Layer 9 of a small transformer language model trained on English Wikipedia (16 layers, counted from 0, width 128).
A neuron adds its activation times its output weights to the MLP's output. To switch it off is to set its activation to zero at one token and run the rest of the model.

Output weights of the MLP neurons that the questions are about. A number n stands for n times 0.003.
n43: 27 18 -27 -7 37 16 8 12 21 36 0 -30 19 -7 -14 -17 -11 -39 -1 -32 9 -8 -2 -50 -41 -5 9 79 25 9 -12 -21 -50 -9 1 32 27 0 -10 -3 16 22 -3 22 -5 35 19 44 19 24 -27 26 -8 6 3 -41 16 49 -18 18 6 8 -46 8 -9 -35 45 -11 -10 7 -9 -31 -19 -46 20 23 -31 36 -34 -5 9 2 31 -22 -15 -4 -6 -13 -24 43 -14 -28 -11 7 -22 7 2 -8 59 25 -7 9 -23 -44 18 -14 -19 -6 9 15 4 64 -45 -68 14 50 6 -16 -11 54 16 -53 -7 -52 14 7 -22 10
n83: -9 -20 -11 -29 -39 34 8 -13 -22 4 14 52 -33 3 18 -17 -5 -20 -16 -4 -6 -10 -8 12 4 21 20 3 21 -7 -4 10 -12 -2 -42 1 -22 27 -3 4 -28 -35 10 1 16 11 -16 11 -25 -26 12 15 23 42 8 -7 -12 22 -6 22 11 5 4 22 10 -13 43 11 1 6 -25 -34 -23 -6 -8 0 -4 -13 51 0 -1 -35 -38 8 -5 -5 45 -24 1 1 7 0 8 28 0 -1 21 5 32 -28 -25 -1 -9 -6 49 7 43 -10 -18 10 28 -18 -18 -51 24 18 25 -20 10 -13 -5 -23 -24 16 -7 14 -24 36
n85: 12 17 13 -7 -1 -21 21 47 -17 -47 -2 5 -32 -4 15 16 -28 -27 -3 47 -32 -4 -13 6 0 54 41 -46 -31 -8 -21 54 15 -29 -4 -9 16 -14 -35 -45 9 3 3 -28 -49 6 -17 35 -1 -30 -1 -11 7 -3 24 2 5 -45 28 -2 -1 -25 4 -9 25 -1 14 25 12 18 1 -17 -12 -5 5 -42 11 -20 35 -15 -21 17 33 12 9 22 19 -11 31 -6 -7 2 21 -15 10 -4 42 -10 15 -11 -5 4 -32 37 48 -5 16 -23 -18 38 14 -29 6 -2 -19 -28 -32 25 -77 7 55 -15 53 6 10 32 14 -11
n98: 26 3 -1 -14 -41 21 8 25 34 -41 42 -14 6 10 -9 15 2 16 -11 -45 -16 22 14 49 -29 -33 -34 -17 7 -18 -14 -6 31 17 43 27 52 -1 15 -7 2 33 19 -10 -18 35 -3 -33 -60 -6 -35 24 -29 11 -26 -11 -32 -9 51 -6 39 -17 -15 -31 -22 45 -40 -17 1 8 0 1 -26 -9 42 -18 -15 -18 -19 24 -5 -35 -19 -49 -8 -19 19 -20 1 1 -13 18 -19 5 14 -42 -59 2 27 15 27 19 43 5 27 39 9 -16 -1 11 -3 28 -39 -26 -5 -10 -10 12 15 4 1 29 -13 -18 80 13 22 21
n133: -25 -25 41 1 -12 -7 1 -52 -7 11 14 5 17 18 14 8 16 -24 7 29 16 4 25 28 11 50 -26 -2 55 46 -16 -57 -28 1 21 45 -34 -85 4 10 -21 -24 -14 -1 -10 25 -1 -20 -2 -10 -2 8 18 14 46 49 51 -8 -1 29 -41 2 -30 8 13 8 14 0 -34 -32 2 12 2 7 -10 37 18 2 5 -65 24 -7 -37 34 12 10 -26 -14 -35 12 -13 -25 -1 -29 -16 -1 -16 2 27 14 20 -41 -30 21 49 -30 37 4 2 -14 13 -10 58 -38 22 -25 -31 10 -21 -35 8 -28 15 -19 24 -28 16 2
n167: 4 10 -39 -3 21 42 1 28 24 -55 -22 27 -21 10 18 10 -28 -2 7 -34 -12 -11 -36 -33 17 -28 45 16 -8 18 4 5 18 -2 -20 -24 -16 19 51 -12 -6 43 -4 18 18 6 15 37 -6 21 25 -8 23 -14 -6 -8 -22 7 3 -29 -45 3 -2 -43 -27 10 22 -28 23 -6 -18 3 -3 -1 -27 1 7 -14 30 -13 -12 26 2 -95 -3 17 23 22 -48 -25 23 27 -24 19 -26 11 -19 -16 22 32 6 27 32 5 4 12 -1 26 25 -19 20 26 -21 -11 -14 20 3 9 -23 -36 -17 -9 10 -17 -18 1 40 -17
n213: 0 21 3 8 -29 27 -21 5 27 -21 28 -9 9 46 26 -35 -16 -37 44 10 5 -37 -33 14 -5 -2 -34 -15 -29 -21 6 15 -10 -24 26 27 -31 6 13 2 5 -4 -9 17 30 24 18 1 -33 -15 -25 15 21 3 -16 15 9 35 18 -18 -25 21 25 5 -1 1 -39 -22 15 32 12 10 3 16 25 -18 1 -23 18 36 -5 -24 -10 -23 -14 -20 45 -38 -8 -1 1 37 -20 36 29 21 38 -17 11 2 23 -21 36 -6 -7 26 -20 -24 3 8 -12 -6 9 25 -42 -27 15 23 -3 -36 2 -41 -2 -36 4 -3 -46 -1
n246: -11 -20 5 -16 -25 -7 13 24 -8 -28 -4 13 -6 18 -6 -24 -23 -16 32 -27 -66 19 -34 -63 -18 -23 43 -24 -7 7 15 -14 19 1 6 -6 -17 16 -31 30 -21 -2 8 6 8 -2 36 3 -4 21 -11 24 -12 8 19 -8 -19 30 -3 -7 -3 -28 -11 26 -5 -5 22 42 18 31 22 -8 6 -8 42 -1 -10 32 -8 24 14 -23 -16 -22 52 -5 8 -5 3 42 -5 -16 -23 6 6 -24 -9 -9 26 -14 7 1 -25 5 5 -13 40 8 -15 -7 24 -15 -1 -18 -16 34 2 -16 32 -18 -18 6 -19 -8 -7 39 22 14
n270: 58 -23 12 -22 -12 -4 -43 39 49 -1 -23 -10 -42 11 -2 23 32 -33 15 12 -29 -16 -17 15 -4 -33 24 -27 17 2 -15 6 -30 -24 27 -41 -8 -29 -16 -13 -2 -23 10 -9 29 3 28 0 -14 39 -3 5 32 52 29 -37 20 25 -26 9 35 -6 19 -34 9 9 25 -22 6 12 21 21 -32 -17 -3 -25 1 23 20 13 -26 -9 -6 -18 -30 -7 -12 -28 -8 16 28 -5 13 -16 -10 37 18 -53 3 -10 26 14 -5 6 6 4 23 -32 29 36 -37 -25 -26 6 62 21 8 -15 -41 13 -10 2 -7 5 10 -1 5 7
n307: 25 -27 -28 -24 33 -41 30 23 4 -15 44 26 49 0 62 11 -22 -35 -26 28 -66 -27 10 -11 12 9 5 -38 -15 17 -18 44 23 27 -20 25 40 -32 52 -11 -12 -9 22 -16 34 -19 -20 23 -33 11 -15 -16 -39 -43 -5 -11 -32 -76 -18 6 0 -18 16 41 -40 7 -28 -1 5 7 -34 -14 44 -14 -8 -13 40 -4 -19 11 31 39 20 3 -7 21 -6 -34 -39 23 15 21 9 6 -9 -17 -21 0 -52 25 16 27 22 56 22 25 29 7 42 6 -15 -1 44 -14 -13 19 -7 12 -27 17 -45 11 -16 -23 14 -2 -4 -38
n309: -21 1 1 8 -31 20 52 62 7 -3 -12 -20 40 -41 4 -32 -38 -38 -64 9 -13 -17 -7 -15 -12 -48 -5 21 -25 20 -30 -1 -14 36 48 3 -15 18 0 -5 -7 24 37 -11 -16 30 33 22 -1 22 38 13 -17 12 24 19 -31 9 6 36 28 -12 -3 -31 -13 24 -5 -17 -7 12 33 4 38 -1 -42 30 -16 13 -5 -5 23 1 -7 11 -3 -33 -45 -15 24 -10 23 -4 0 47 49 27 -1 6 27 -48 11 -4 11 14 4 -7 15 -25 16 9 -19 -24 -13 18 -41 -10 -35 -11 -6 6 -2 35 -19 9 -20 -10 -30 -33
n381: 1 45 -42 -4 -35 7 -4 29 18 -5 16 -30 17 -23 49 -25 7 -1 11 -22 -2 -9 9 0 1 4 19 -6 -28 -31 21 -11 -40 -37 22 -3 -32 -17 54 -9 41 27 -6 69 -1 -16 11 -47 -33 -2 -25 -22 -39 -12 -45 16 15 18 22 -19 -19 19 44 -4 48 12 -8 -44 -45 -11 47 -44 -29 -38 -12 6 -23 24 -22 28 20 -25 56 -59 18 43 6 6 -10 -30 14 18 -20 14 -4 -23 -27 52 58 12 9 -10 15 -28 -47 11 41 -79 0 51 11 43 -19 19 -19 82 9 8 -3 28 6 -1 15 -43 -7 30 -33 33
n442: -22 39 9 0 -3 -6 -9 5 -20 41 4 2 -2 -24 -19 -7 -12 -34 8 -24 0 54 -3 -10 -21 -32 -53 -22 -22 -6 15 19 4 7 7 -6 20 1 -11 -10 15 27 1 21 -24 4 32 5 3 14 15 -25 -24 3 21 25 18 -20 24 44 -10 -56 28 -15 -57 -5 19 -10 18 38 4 9 -29 -53 22 -12 -34 -13 62 14 -4 18 20 -14 -8 -17 29 -9 42 -18 -36 11 10 5 54 -32 -6 22 25 1 6 -36 57 -6 -38 30 0 -56 20 17 -6 -2 14 12 11 1 -33 -19 -14 -3 60 -4 -44 -10 -12 5 -13 -5
n453: 47 -14 46 4 67 4 10 -26 18 -21 -9 -12 8 -1 -40 7 12 -19 20 49 -17 -12 -55 -41 1 20 -14 12 -29 18 23 -11 5 9 -21 5 56 53 35 -20 1 -10 16 -8 -12 -33 -66 47 18 34 11 6 -47 17 42 -42 -34 -42 -10 16 47 18 13 -66 26 -25 58 -15 4 36 10 -4 -72 4 40 -44 -33 24 -1 -39 -3 -58 40 -14 25 7 17 62 -8 20 13 -14 -31 -17 -16 -3 -42 -22 -70 -9 42 -23 8 -24 9 22 -21 25 19 -6 -29 8 13 -9 30 25 -54 45 15 36 13 -37 19 26 -14 -29 -24 -8
n489: 15 22 -14 -21 -10 6 7 26 0 -20 37 11 52 -3 -7 75 -31 -15 -36 0 -30 -63 16 -5 32 65 -3 3 36 -20 24 -24 30 -7 24 -17 -37 33 -38 -30 -11 -17 -60 -46 -69 -7 41 -24 -15 -24 -17 17 -56 -10 -10 53 -5 -12 45 -20 44 20 11 -38 -72 23 23 4 10 35 -14 5 5 24 -38 14 3 7 -58 49 15 -12 -4 45 46 16 23 31 7 7 -23 -53 0 -3 -28 2 37 -28 13 -55 7 -2 -77 35 32 -20 77 21 -35 -25 35 20 -10 -47 -33 28 -8 -19 -2 -2 -5 34 61 -20 -19 26 -9 10
n496: -9 10 29 -49 20 -17 21 -40 -5 -7 23 34 -13 23 38 17 10 -10 27 26 9 39 -4 -7 -11 1 -17 -24 -2 21 -51 76 -16 -25 -9 -36 -25 2 17 25 20 -9 5 -7 -18 -18 -17 5 -19 53 7 -42 -37 -3 9 44 -43 -82 -75 -14 -6 16 -4 -19 -10 -1 17 -25 4 -17 -44 41 30 -18 -13 -36 33 -23 -49 21 -6 9 38 -60 17 22 15 23 2 20 -13 32 37 -23 -49 1 6 38 -3 -23 10 43 23 -2 42 47 -6 -64 41 -21 -23 -5 -20 8 25 -2 -25 23 -23 18 36 -32 32 -30 -15 51 21 -56

Each question names a token from some text and the token that comes next. It shows the activations a of the neurons there, in the order above. A number n stands for n times 0.038.

Then comes g, the gradient of the next token's log-probability with respect to the MLP's output, scaled to length 1. A neuron's effect is roughly proportional to its activation times (output weights . g). A number n stands for n times 0.0036.

"a", then "R"
a: -2 -4 -1 0 -3 -1 -4 -4 -2 -1 -4 -4 -4 0 0 22
g: -34 -26 11 -5 -27 27 13 -24 5 18 -48 -34 28 -13 43 14 -2 -37 -5 10 -6 15 8 -31 32 -3 15 -12 -1 -26 33 2 -8 13 15 -12 -14 -8 1 -19 16 32 33 3 10 -13 8 4 -29 -8 8 -18 -22 31 -31 -4 22 13 21 33 19 -9 -35 15 13 82 -3 10 8 -16 5 -9 -11 24 -44 13 -23 -2 -37 -10 -9 2 -20 24 17 -21 55 -19 8 9 2 -22 8 -24 -43 5 -34 -5 39 -13 9 -13 -3 -35 30 -35 14 20 -62 -23 21 -36 30 -26 -28 50 14 8 12 -27 -20 -20 40 -8 69 -2 23 31
Which neuron, switched off, raises the next token's probability most? n496

"ign", then "}"
a: 0 -1 0 0 -3 49 30 0 7 0 -2 0 -4 -2 0 0
g: 20 -29 25 -13 37 15 25 15 23 17 -28 10 33 -14 -10 -38 -40 -16 21 -6 -10 -1 1 57 8 22 29 0 -3 -51 -37 -8 -3 -18 15 27 5 -26 -18 3 55 -13 13 2 29 1 29 -1 -43 18 -4 11 -36 11 30 37 -21 49 21 -4 -19 37 -21 -9 26 -6 -28 -25 -34 -17 8 -5 -8 14 44 4 -1 23 -27 27 -72 -13 40 -17 9 -23 28 -19 39 23 -6 -14 11 -34 -24 1 -21 4 72 5 0 -23 8 -25 -25 -46 18 -41 -17 -18 -13 -45 0 11 -24 -11 13 -9 -18 1 10 0 6 -3 10 33 1 12
Which neuron, switched off, raises the next token's probability most? n167

" to", then " sign"
a: 3 15 8 -4 14 -4 -3 0 -1 -4 -4 0 -3 -2 91 -1
g: 19 -21 -12 53 -27 -16 -9 -35 -32 -20 27 -15 29 -10 -13 -11 -24 -10 10 -18 44 -14 -18 3 -28 -31 -20 17 -4 9 28 -16 0 -9 53 12 15 -13 -34 -66 -23 0 -11 -15 -7 18 7 -41 11 -17 -5 3 23 -8 -5 29 14 70 19 -2 -19 -2 -64 29 8 46 -41 14 31 -21 -25 -6 11 22 24 42 29 -18 -7 24 -10 -28 -39 15 33 -23 -26 -17 24 -41 27 -20 20 -19 39 12 6 -12 31 -18 18 23 -17 -5 -1 -15 16 -1 26 -10 4 28 -13 7 29 -47 55 8 18 22 -5 0 20 8 -1 5 -29 -29
Switching off which neuron hurts the next token most? n489

" for", then " Ch"
a: -4 48 2 -4 -3 0 0 -2 -4 -2 -1 -1 -3 48 0 0
g: -31 9 -3 -25 5 43 0 -49 -6 -18 23 -2 9 -8 -1 -37 39 -17 2 35 25 43 6 38 17 8 21 -87 -39 -26 -30 17 -16 -9 -41 8 6 -41 49 -20 24 -7 -3 -7 -19 -23 -31 38 -2 11 48 -26 -8 16 -27 30 -18 -28 -5 -15 5 30 27 -14 -4 -31 -2 4 -8 2 -42 40 -16 2 17 -15 19 25 0 -43 35 -3 19 -10 28 -4 13 0 -2 14 -21 -28 -26 -5 31 -26 17 28 -8 12 11 -43 -25 -16 -10 10 25 -4 -11 37 -14 5 -14 3 -8 43 -10 10 15 -2 58 -17 -15 15 -8 39 -19 38
Switching off which neuron hurts the next token most? n453

" ", then "1"
a: -3 -3 30 -3 0 49 12 -4 0 0 -4 11 -2 0 -3 -3
g: 42 55 12 -7 35 34 -30 -30 19 -23 -2 23 -18 13 -22 27 4 27 12 -10 14 -5 -57 -49 -53 -12 7 8 -1 -19 -32 11 12 -29 7 35 -9 5 -12 30 19 26 3 30 32 26 22 -63 -14 -44 22 -5 21 3 43 18 -24 -1 -27 8 -15 29 -9 -7 -15 13 -38 -16 19 58 -32 -42 -31 3 -22 -22 4 -17 -27 -1 17 13 15 -10 -1 37 -5 -4 -45 -4 -4 27 -7 -19 -19 0 -31 -21 11 18 -2 -22 -30 5 23 23 -9 -21 -10 26 60 -30 -4 -1 3 7 28 -4 12 -49 3 4 53 8 -10 5 8 19
Switching off which neuron hurts the next token most? n167

" first", then " time"
a: -3 -3 -2 0 0 48 0 0 58 0 -4 3 -1 -2 -1 -2
g: -51 -2 11 15 32 3 -16 8 29 -21 13 49 25 -10 20 1 30 0 13 25 53 13 35 -2 -40 3 -7 22 -1 -39 -7 -13 -39 24 -22 16 -19 20 11 25 24 5 -28 13 19 41 22 -17 24 4 -34 -46 -4 -5 3 -66 22 -3 0 21 33 -14 4 -42 20 -27 29 -28 -60 -49 -34 -49 -54 15 21 0 -44 -14 -23 30 -21 28 35 -21 36 7 -29 18 -26 -1 9 42 -2 17 14 -4 5 -16 14 6 11 6 43 -13 26 -12 -10 -13 -9 2 -9 12 5 -4 28 29 -23 -32 -24 -17 0 11 -18 -2 -5 13 2 -23
Which two neurons, each switched off alone, lower its probability most, in order? n167, n270

" and", then " comp"
a: 20 23 0 0 -1 -4 0 0 -2 0 -2 -3 0 -4 -3 0
g: 31 -37 39 28 -1 -23 -9 8 -43 10 32 -2 -4 -26 24 -19 14 -18 -20 7 30 -5 28 -11 -5 -4 -9 21 0 23 18 0 13 -8 -19 -33 35 56 24 2 -27 51 -5 0 -16 -16 -4 -39 2 3 49 -2 15 21 -19 -8 19 36 26 0 -6 -5 4 4 4 48 8 19 -31 -32 -34 54 31 13 15 40 -26 7 -36 24 14 1 0 6 22 -27 -30 11 -15 -41 47 -19 19 -11 -37 -4 -34 17 -2 19 20 -30 -6 24 -33 -2 -20 -20 -4 -66 -8 45 -23 19 -58 7 15 -35 -10 17 -24 14 -17 -17 15 -23 -2 -42
Which neuron, switched off, raises the next token's probability most? n83

" (", then "J"
a: -4 24 39 -4 -1 -4 -3 -3 18 -1 -4 -2 0 -2 0 0
g: -33 6 -3 -25 -37 25 39 -37 -6 8 -8 23 35 13 7 -33 -1 -10 -26 21 12 49 -29 37 -1 24 -9 22 16 -35 -27 27 -47 -13 0 15 24 -21 32 4 11 -29 -46 -4 29 -10 -26 -42 -22 1 42 -28 2 14 -45 -17 18 39 -39 28 -2 5 17 -40 -5 -4 6 7 -13 13 32 -6 20 -21 18 -42 8 -20 10 12 -3 7 -31 -10 39 19 35 0 -26 -12 5 -32 -28 -30 23 17 -27 -17 -22 -29 4 -3 -10 13 -6 34 39 -20 -24 -61 12 -24 57 13 23 48 18 32 10 -5 17 -18 3 3 -2 6 20 34
Which neuron, switched off, raises the next token's probability most? n85

"^", then "2"
a: -4 -2 0 39 21 -2 4 -4 -3 -4 0 0 5 0 0 -4
g: -11 -38 3 -17 -27 -44 4 -59 -10 -8 17 -8 -18 -20 18 23 24 -1 -28 25 38 -4 -9 14 5 12 40 28 66 6 -18 -35 42 -22 18 -1 -2 -21 -16 -19 -17 -1 -5 32 -8 11 -20 51 -16 8 -13 -30 2 46 1 -25 10 -44 -2 -31 -4 16 1 3 31 -3 22 -44 0 38 43 25 17 12 5 23 -4 10 46 -29 -18 8 -10 8 13 16 36 16 16 33 7 10 4 6 31 1 -38 -20 31 3 -48 -11 -4 46 -26 -5 -43 -7 -62 -50 -2 29 19 -18 -45 3 -3 -24 13 -26 17 -29 -2 -5 -10 4 15 18
Which neuron, switched off, raises the next token's probability most? n98

"y", then "th"
a: -4 -1 0 11 -3 0 0 13 -1 0 22 0 3 -4 -4 0
g: 5 43 33 -35 9 24 -6 8 -13 -3 21 -8 7 23 -6 -41 -14 6 -23 -17 -11 -10 39 48 -43 41 13 32 -17 -7 -81 -2 43 -31 -27 -23 22 -10 -34 32 16 12 -28 -17 9 -8 12 18 -15 -23 -8 29 45 17 -43 25 -25 40 33 -10 13 13 3 55 -4 -2 -12 18 20 -26 4 -18 43 -18 20 14 -2 -13 47 -2 22 14 4 -6 -18 1 19 -1 30 3 -26 6 -12 -26 36 3 -12 -31 46 3 -13 -40 2 -2 21 -1 29 -32 21 -8 3 0 -13 -20 20 -6 8 -15 -33 -28 -5 24 -30 -23 -32 -54 -10 -34
Switching off which neuron hurts the next token most? n453

"n", then " T"
a: 0 -2 0 -1 0 -2 50 0 16 -3 0 -4 0 0 -3 0
g: 26 3 -13 -4 -27 31 5 -17 -16 -29 15 10 20 22 4 -38 -9 -25 -8 -18 -3 -45 5 60 27 -24 10 12 1 -14 -30 -13 11 34 -18 38 9 -9 20 -37 6 -45 -14 29 7 -17 13 -4 45 7 53 14 28 -14 36 11 -23 -13 1 -7 37 5 -16 -5 -31 8 -4 45 19 -12 50 -7 -20 -5 3 -8 7 -2 18 -24 5 -26 -56 9 -45 -28 44 12 -20 20 -4 19 -5 1 10 -18 7 -14 7 -34 39 -9 66 -7 5 -19 -52 -17 -22 -22 23 -27 15 27 36 12 -20 -60 15 -34 3 6 -17 3 49 -11 -17 16
Switching off which neuron hurts the next token most? n213

"l", then "V"
a: -4 -1 0 0 -2 9 42 0 54 -2 16 0 3 -3 19 0
g: 10 -35 15 20 0 29 35 22 5 15 8 -63 34 -34 32 -7 -16 -26 32 24 22 1 3 25 -4 -6 -10 -2 -39 -4 -10 2 -36 -22 -14 26 -17 31 18 -17 21 33 -16 24 7 -41 -55 7 -27 3 16 17 4 11 8 14 29 -28 -18 28 8 12 6 9 14 15 -7 5 23 -13 24 -32 32 5 7 -16 -6 -8 -40 -3 -38 32 60 -21 -11 19 56 18 16 -15 -14 -31 46 -24 -37 3 -46 -13 6 21 -22 0 14 -33 13 -64 14 -21 -22 -35 1 5 43 -9 -22 10 10 23 -3 -7 -6 4 -3 -7 62 -39 -35 -18
Switching off which neuron hurts the next token most? n213

"rat", then "ic"
a: -4 -4 -4 0 0 17 -4 -1 -3 -4 -2 0 2 -4 0 0
g: 34 -16 -20 -1 11 -6 46 -35 -7 -32 -4 5 22 19 -37 -26 30 86 20 -27 -17 19 -22 -3 33 -19 10 10 9 18 -15 -16 24 -21 -1 8 -11 13 47 -54 23 12 -16 4 -15 24 20 6 -17 -2 35 0 33 6 20 7 -5 -22 31 -23 -24 -17 -24 11 12 -27 -22 -22 7 10 0 -4 6 14 3 24 -16 -12 58 -16 1 -54 -25 -35 6 5 4 -15 13 11 -30 11 11 -9 -25 2 -28 51 -31 1 16 23 -11 43 -6 14 27 10 -1 26 -29 11 46 41 3 -37 -2 -8 -71 3 -42 2 -25 17 -7 -44 -19 -2
Switching off which neuron hurts the next token most? n167

" n", then "ov"
a: 0 -1 34 -2 0 0 0 -1 -1 -1 0 0 -1 -4 0 -2
g: 44 -18 17 -12 -18 -11 22 -23 49 17 36 3 -18 -33 11 -10 15 -35 8 -22 -29 -41 25 16 7 -28 35 -31 25 23 -18 -1 -4 -59 -55 11 55 -16 6 66 -6 8 -41 9 -16 -15 -3 -34 13 -40 24 -6 5 -34 -3 -17 11 35 -21 33 -33 19 -15 -11 1 -2 3 -40 -2 31 19 -12 22 20 35 13 2 26 3 -6 -5 -20 38 18 -49 39 -12 49 0 2 10 -15 -19 32 -3 -23 13 -21 -59 12 -3 -15 -10 7 -39 -22 38 2 42 19 5 3 10 3 -5 4 -22 11 10 -15 -14 15 4 -30 29 -17 5 19
Which neuron, switched off, raises the next token's probability most? n85

" \"", then "C"
a: -2 -4 -3 -3 74 -4 -4 -4 -1 0 -3 -4 -3 -2 -2 -1
g: -11 -3 12 14 -1 -24 -41 -21 5 39 20 -18 -4 21 -25 6 44 10 3 -27 -10 0 -30 -11 28 4 12 -21 20 57 10 -17 6 -20 -23 -28 0 -55 11 3 -33 -5 10 0 19 37 5 41 -21 4 33 -6 -5 -6 5 64 2 8 42 -22 -35 63 3 -12 17 14 19 -32 -10 -21 1 4 24 10 34 18 -32 6 -35 -14 -2 -41 16 -12 -20 7 48 32 -1 20 -9 -16 7 31 17 -40 1 -28 -33 -32 -21 7 -24 -22 3 -16 20 2 -51 -15 -45 56 -3 32 10 17 -26 -34 -33 13 -20 -16 7 26 22 -5 49 -8
Switching off which neuron hurts the next token most? n133

" an", then " ind"
a: 0 -3 -4 -4 0 -4 0 0 -3 -4 34 -1 -2 -4 0 -3
g: -39 -10 -11 -5 -3 -5 -19 14 -3 -21 -21 41 55 11 -37 3 2 -12 46 25 6 6 -10 23 -27 41 31 20 17 4 35 21 2 -11 1 9 -16 -6 -42 15 -13 -3 51 37 -11 -13 3 34 1 21 -39 -9 -14 22 -51 -1 42 -18 -9 -8 6 -32 14 -26 3 -15 -33 -21 -43 -11 9 31 29 -53 -5 20 29 11 -6 25 -17 -2 -9 -20 -23 33 -2 -6 -20 -14 -9 16 -5 -23 -70 -39 14 -25 -24 25 1 5 42 21 37 -13 61 -24 -23 1 8 -37 -9 14 14 26 1 -10 8 -28 7 33 -8 -27 14 44 18 -37
Which neuron, switched off, raises the next token's probability most? n309

"$", then "$"
a: -3 -3 29 2 17 -4 -4 -4 1 -4 2 0 -2 0 -3 -1
g: 1 -44 16 39 47 -48 23 1 0 6 11 10 0 -29 -3 -17 -2 -14 26 26 19 29 -1 -20 17 13 -23 -28 6 36 -8 15 -8 -12 15 -12 -4 -38 -14 -28 21 -2 -21 19 13 -4 -15 -41 -11 5 20 2 11 -16 -23 -30 15 32 -14 27 74 1 16 -42 24 22 -17 28 -13 -52 5 17 3 10 -36 43 -43 -16 -13 -10 -4 30 12 -21 -17 -25 -6 15 -12 -13 30 37 -23 11 -41 25 51 -17 34 18 11 8 15 12 -9 10 -6 -9 26 -17 -1 -57 -2 -55 5 -4 -27 8 -14 33 -27 6 -20 -41 50 13 -27 45
Switching off which neuron hurts the next token most? n133

"u", then " -"
a: -4 -4 0 -4 -2 20 19 14 -4 -3 0 0 -1 0 0 -4
g: 67 -7 20 6 36 7 -21 3 3 1 -42 -37 -42 -2 10 -12 -48 -18 5 5 -43 -42 11 2 -25 -27 11 -14 10 -22 -31 38 40 4 3 -40 -7 24 18 -26 9 -21 0 -8 21 -37 -10 29 34 23 18 5 -38 8 20 0 -70 17 41 33 21 11 -3 -1 3 23 12 -18 -1 16 48 6 16 10 30 17 15 13 -38 -20 -25 8 -19 8 -32 -35 -5 26 54 -25 35 -1 10 31 9 -4 44 -28 -1 -22 -31 -4 -43 -23 -34 15 25 -25 -18 -29 -21 -5 -23 2 16 6 6 12 27 -7 -13 6 36 7 4 3 -11 45
Switching off which neuron hurts the next token most? n246

" ", then "x"
a: -4 -3 -3 4 0 -4 -4 53 93 0 -1 0 2 0 0 42
g: 13 -6 10 -16 -53 26 -14 48 -6 -13 0 -34 -25 17 -50 13 -12 24 -20 -6 8 -5 10 17 3 16 -11 -42 11 30 33 -29 -30 -5 20 -38 -17 36 19 4 25 26 8 -10 -26 32 -50 -9 -22 4 -35 23 -38 21 -11 25 32 -26 8 13 47 -7 44 -5 31 23 38 -17 59 29 -16 -8 3 29 -30 24 0 -6 19 11 -17 4 38 -48 -22 25 2 -31 -12 -30 2 -10 -3 -36 0 -21 -3 -19 21 13 16 -40 -18 -57 53 -16 -24 -3 4 21 15 -35 1 10 -17 12 22 42 14 -1 3 -9 -11 31 -7 6 -11 -37
Switching off which neuron hurts the next token most? n270

"ing", then " and"
a: -1 0 -4 48 -3 41 0 -4 -2 -3 -3 -1 -3 6 0 -3
g: -6 14 -4 -32 4 26 35 -36 -6 17 1 -3 26 -26 -7 -11 -11 23 17 13 -24 -9 -17 -39 9 -14 13 9 -12 -16 -1 -35 24 29 68 -17 26 -38 -11 23 -45 24 9 -21 -23 21 13 55 -3 -44 -12 -17 10 39 2 9 11 3 15 25 6 13 -53 11 -17 -16 16 -16 34 -10 -16 -22 12 -14 -2 16 14 12 7 20 33 1 22 -6 31 14 -6 -5 -8 -22 -23 -4 -7 -53 -39 -4 14 -5 45 23 13 -12 37 35 -17 33 40 -8 -6 29 5 35 20 -89 1 -38 -20 -19 -14 -13 -15 -58 -6 20 2 24 -32 -19
Switching off which neuron hurts the next token most? n98

" v", then "o"
a: -3 -4 -2 0 -4 -4 -1 -1 21 0 0 22 -1 -2 0 -1
g: 28 -8 -19 8 30 8 28 35 0 -3 -43 -4 -19 -13 21 -21 -24 -18 7 8 -5 -13 16 28 -61 3 -4 23 24 18 -5 -27 -18 -19 -32 -9 21 3 13 3 12 -4 -9 13 25 -40 17 30 -2 -8 -5 48 -45 -21 -6 13 25 -16 45 -2 9 -8 17 -14 -1 15 -66 -37 -10 -40 32 4 -18 -34 14 31 5 25 -24 21 -7 -23 45 7 0 -22 -3 63 17 29 5 -51 -3 -7 22 -19 46 2 -21 -27 -23 -29 -18 19 -37 -27 -21 -10 -3 43 -16 42 16 -7 43 26 -4 33 25 2 -9 20 7 0 -21 29 -54 -31
Switching off which neuron hurts the next token most? n381

"v", then "als"
a: 11 -1 35 0 -1 -4 30 0 0 0 0 -4 0 -4 0 0
g: -35 17 -3 24 -32 11 -30 -18 16 37 30 -19 -2 -2 -6 8 -25 9 9 0 -14 3 3 43 25 16 -12 -22 12 -6 8 -25 -16 -17 -20 -20 19 38 21 31 -5 -39 -23 -10 -13 41 15 36 25 52 0 50 -8 -6 -11 -30 -9 23 6 9 9 0 -28 18 35 9 -2 -46 46 -11 8 -9 8 27 4 1 32 4 -3 -19 -27 1 -61 -37 22 15 25 -70 25 32 -32 -41 21 -10 5 1 12 -49 -17 -9 23 -3 -33 -6 46 -19 -23 50 -21 37 17 29 -18 -27 0 -8 1 23 7 -37 -26 -30 -14 -16 -13 26 19 -33
Switching off which neuron hurts the next token most? n213

",", then " including"
a: -4 -3 -1 -4 -3 0 -4 -4 -4 -2 -1 -4 -4 -3 12 -3
g: 14 -19 19 21 11 -13 16 -25 15 48 16 46 -5 -52 -68 7 -19 -30 -15 14 -31 15 -19 18 -20 -25 14 -31 65 -10 -17 5 -3 8 -14 -20 -2 6 36 20 35 -46 -23 1 -25 4 0 -3 -20 9 23 -22 18 -10 -5 -13 21 18 -22 20 9 -4 18 4 41 -53 23 38 -19 26 -42 2 -27 -15 19 15 -13 -18 -40 8 40 26 10 -19 -1 7 -1 12 24 -3 -21 6 -27 -6 -9 -15 -1 17 23 37 50 25 24 20 -6 -10 -1 -33 -5 -3 -11 17 -24 48 40 -44 -19 -22 -25 -1 -4 6 -8 -32 0 -48 61 -6
Which neuron, switched off, raises the next token's probability most? n489

" The", then " single"
a: 0 -3 -4 -3 -4 -4 0 -3 -3 -2 26 0 -3 0 -4 -4
g: 38 -46 16 -5 9 -10 3 57 2 -18 -1 -10 -33 -5 4 -16 24 15 -8 -32 -7 -9 -4 -34 16 -34 9 33 -2 -15 -26 9 -27 0 -12 5 17 -4 20 -27 -18 9 32 -32 14 3 -23 23 -17 39 32 22 -10 10 -58 18 14 5 30 -5 -34 36 -2 -65 -23 1 19 38 12 -6 18 -5 17 45 -17 -24 16 14 -42 -5 -10 13 5 -9 -3 -24 8 1 27 37 -13 -16 41 9 16 10 -53 -9 24 -77 19 -17 36 -17 -2 -27 20 2 -9 -31 -20 -9 -17 -15 3 -34 23 63 -38 19 -15 -8 16 20 20 13 47 13
Switching off which neuron hurts the next token most? n309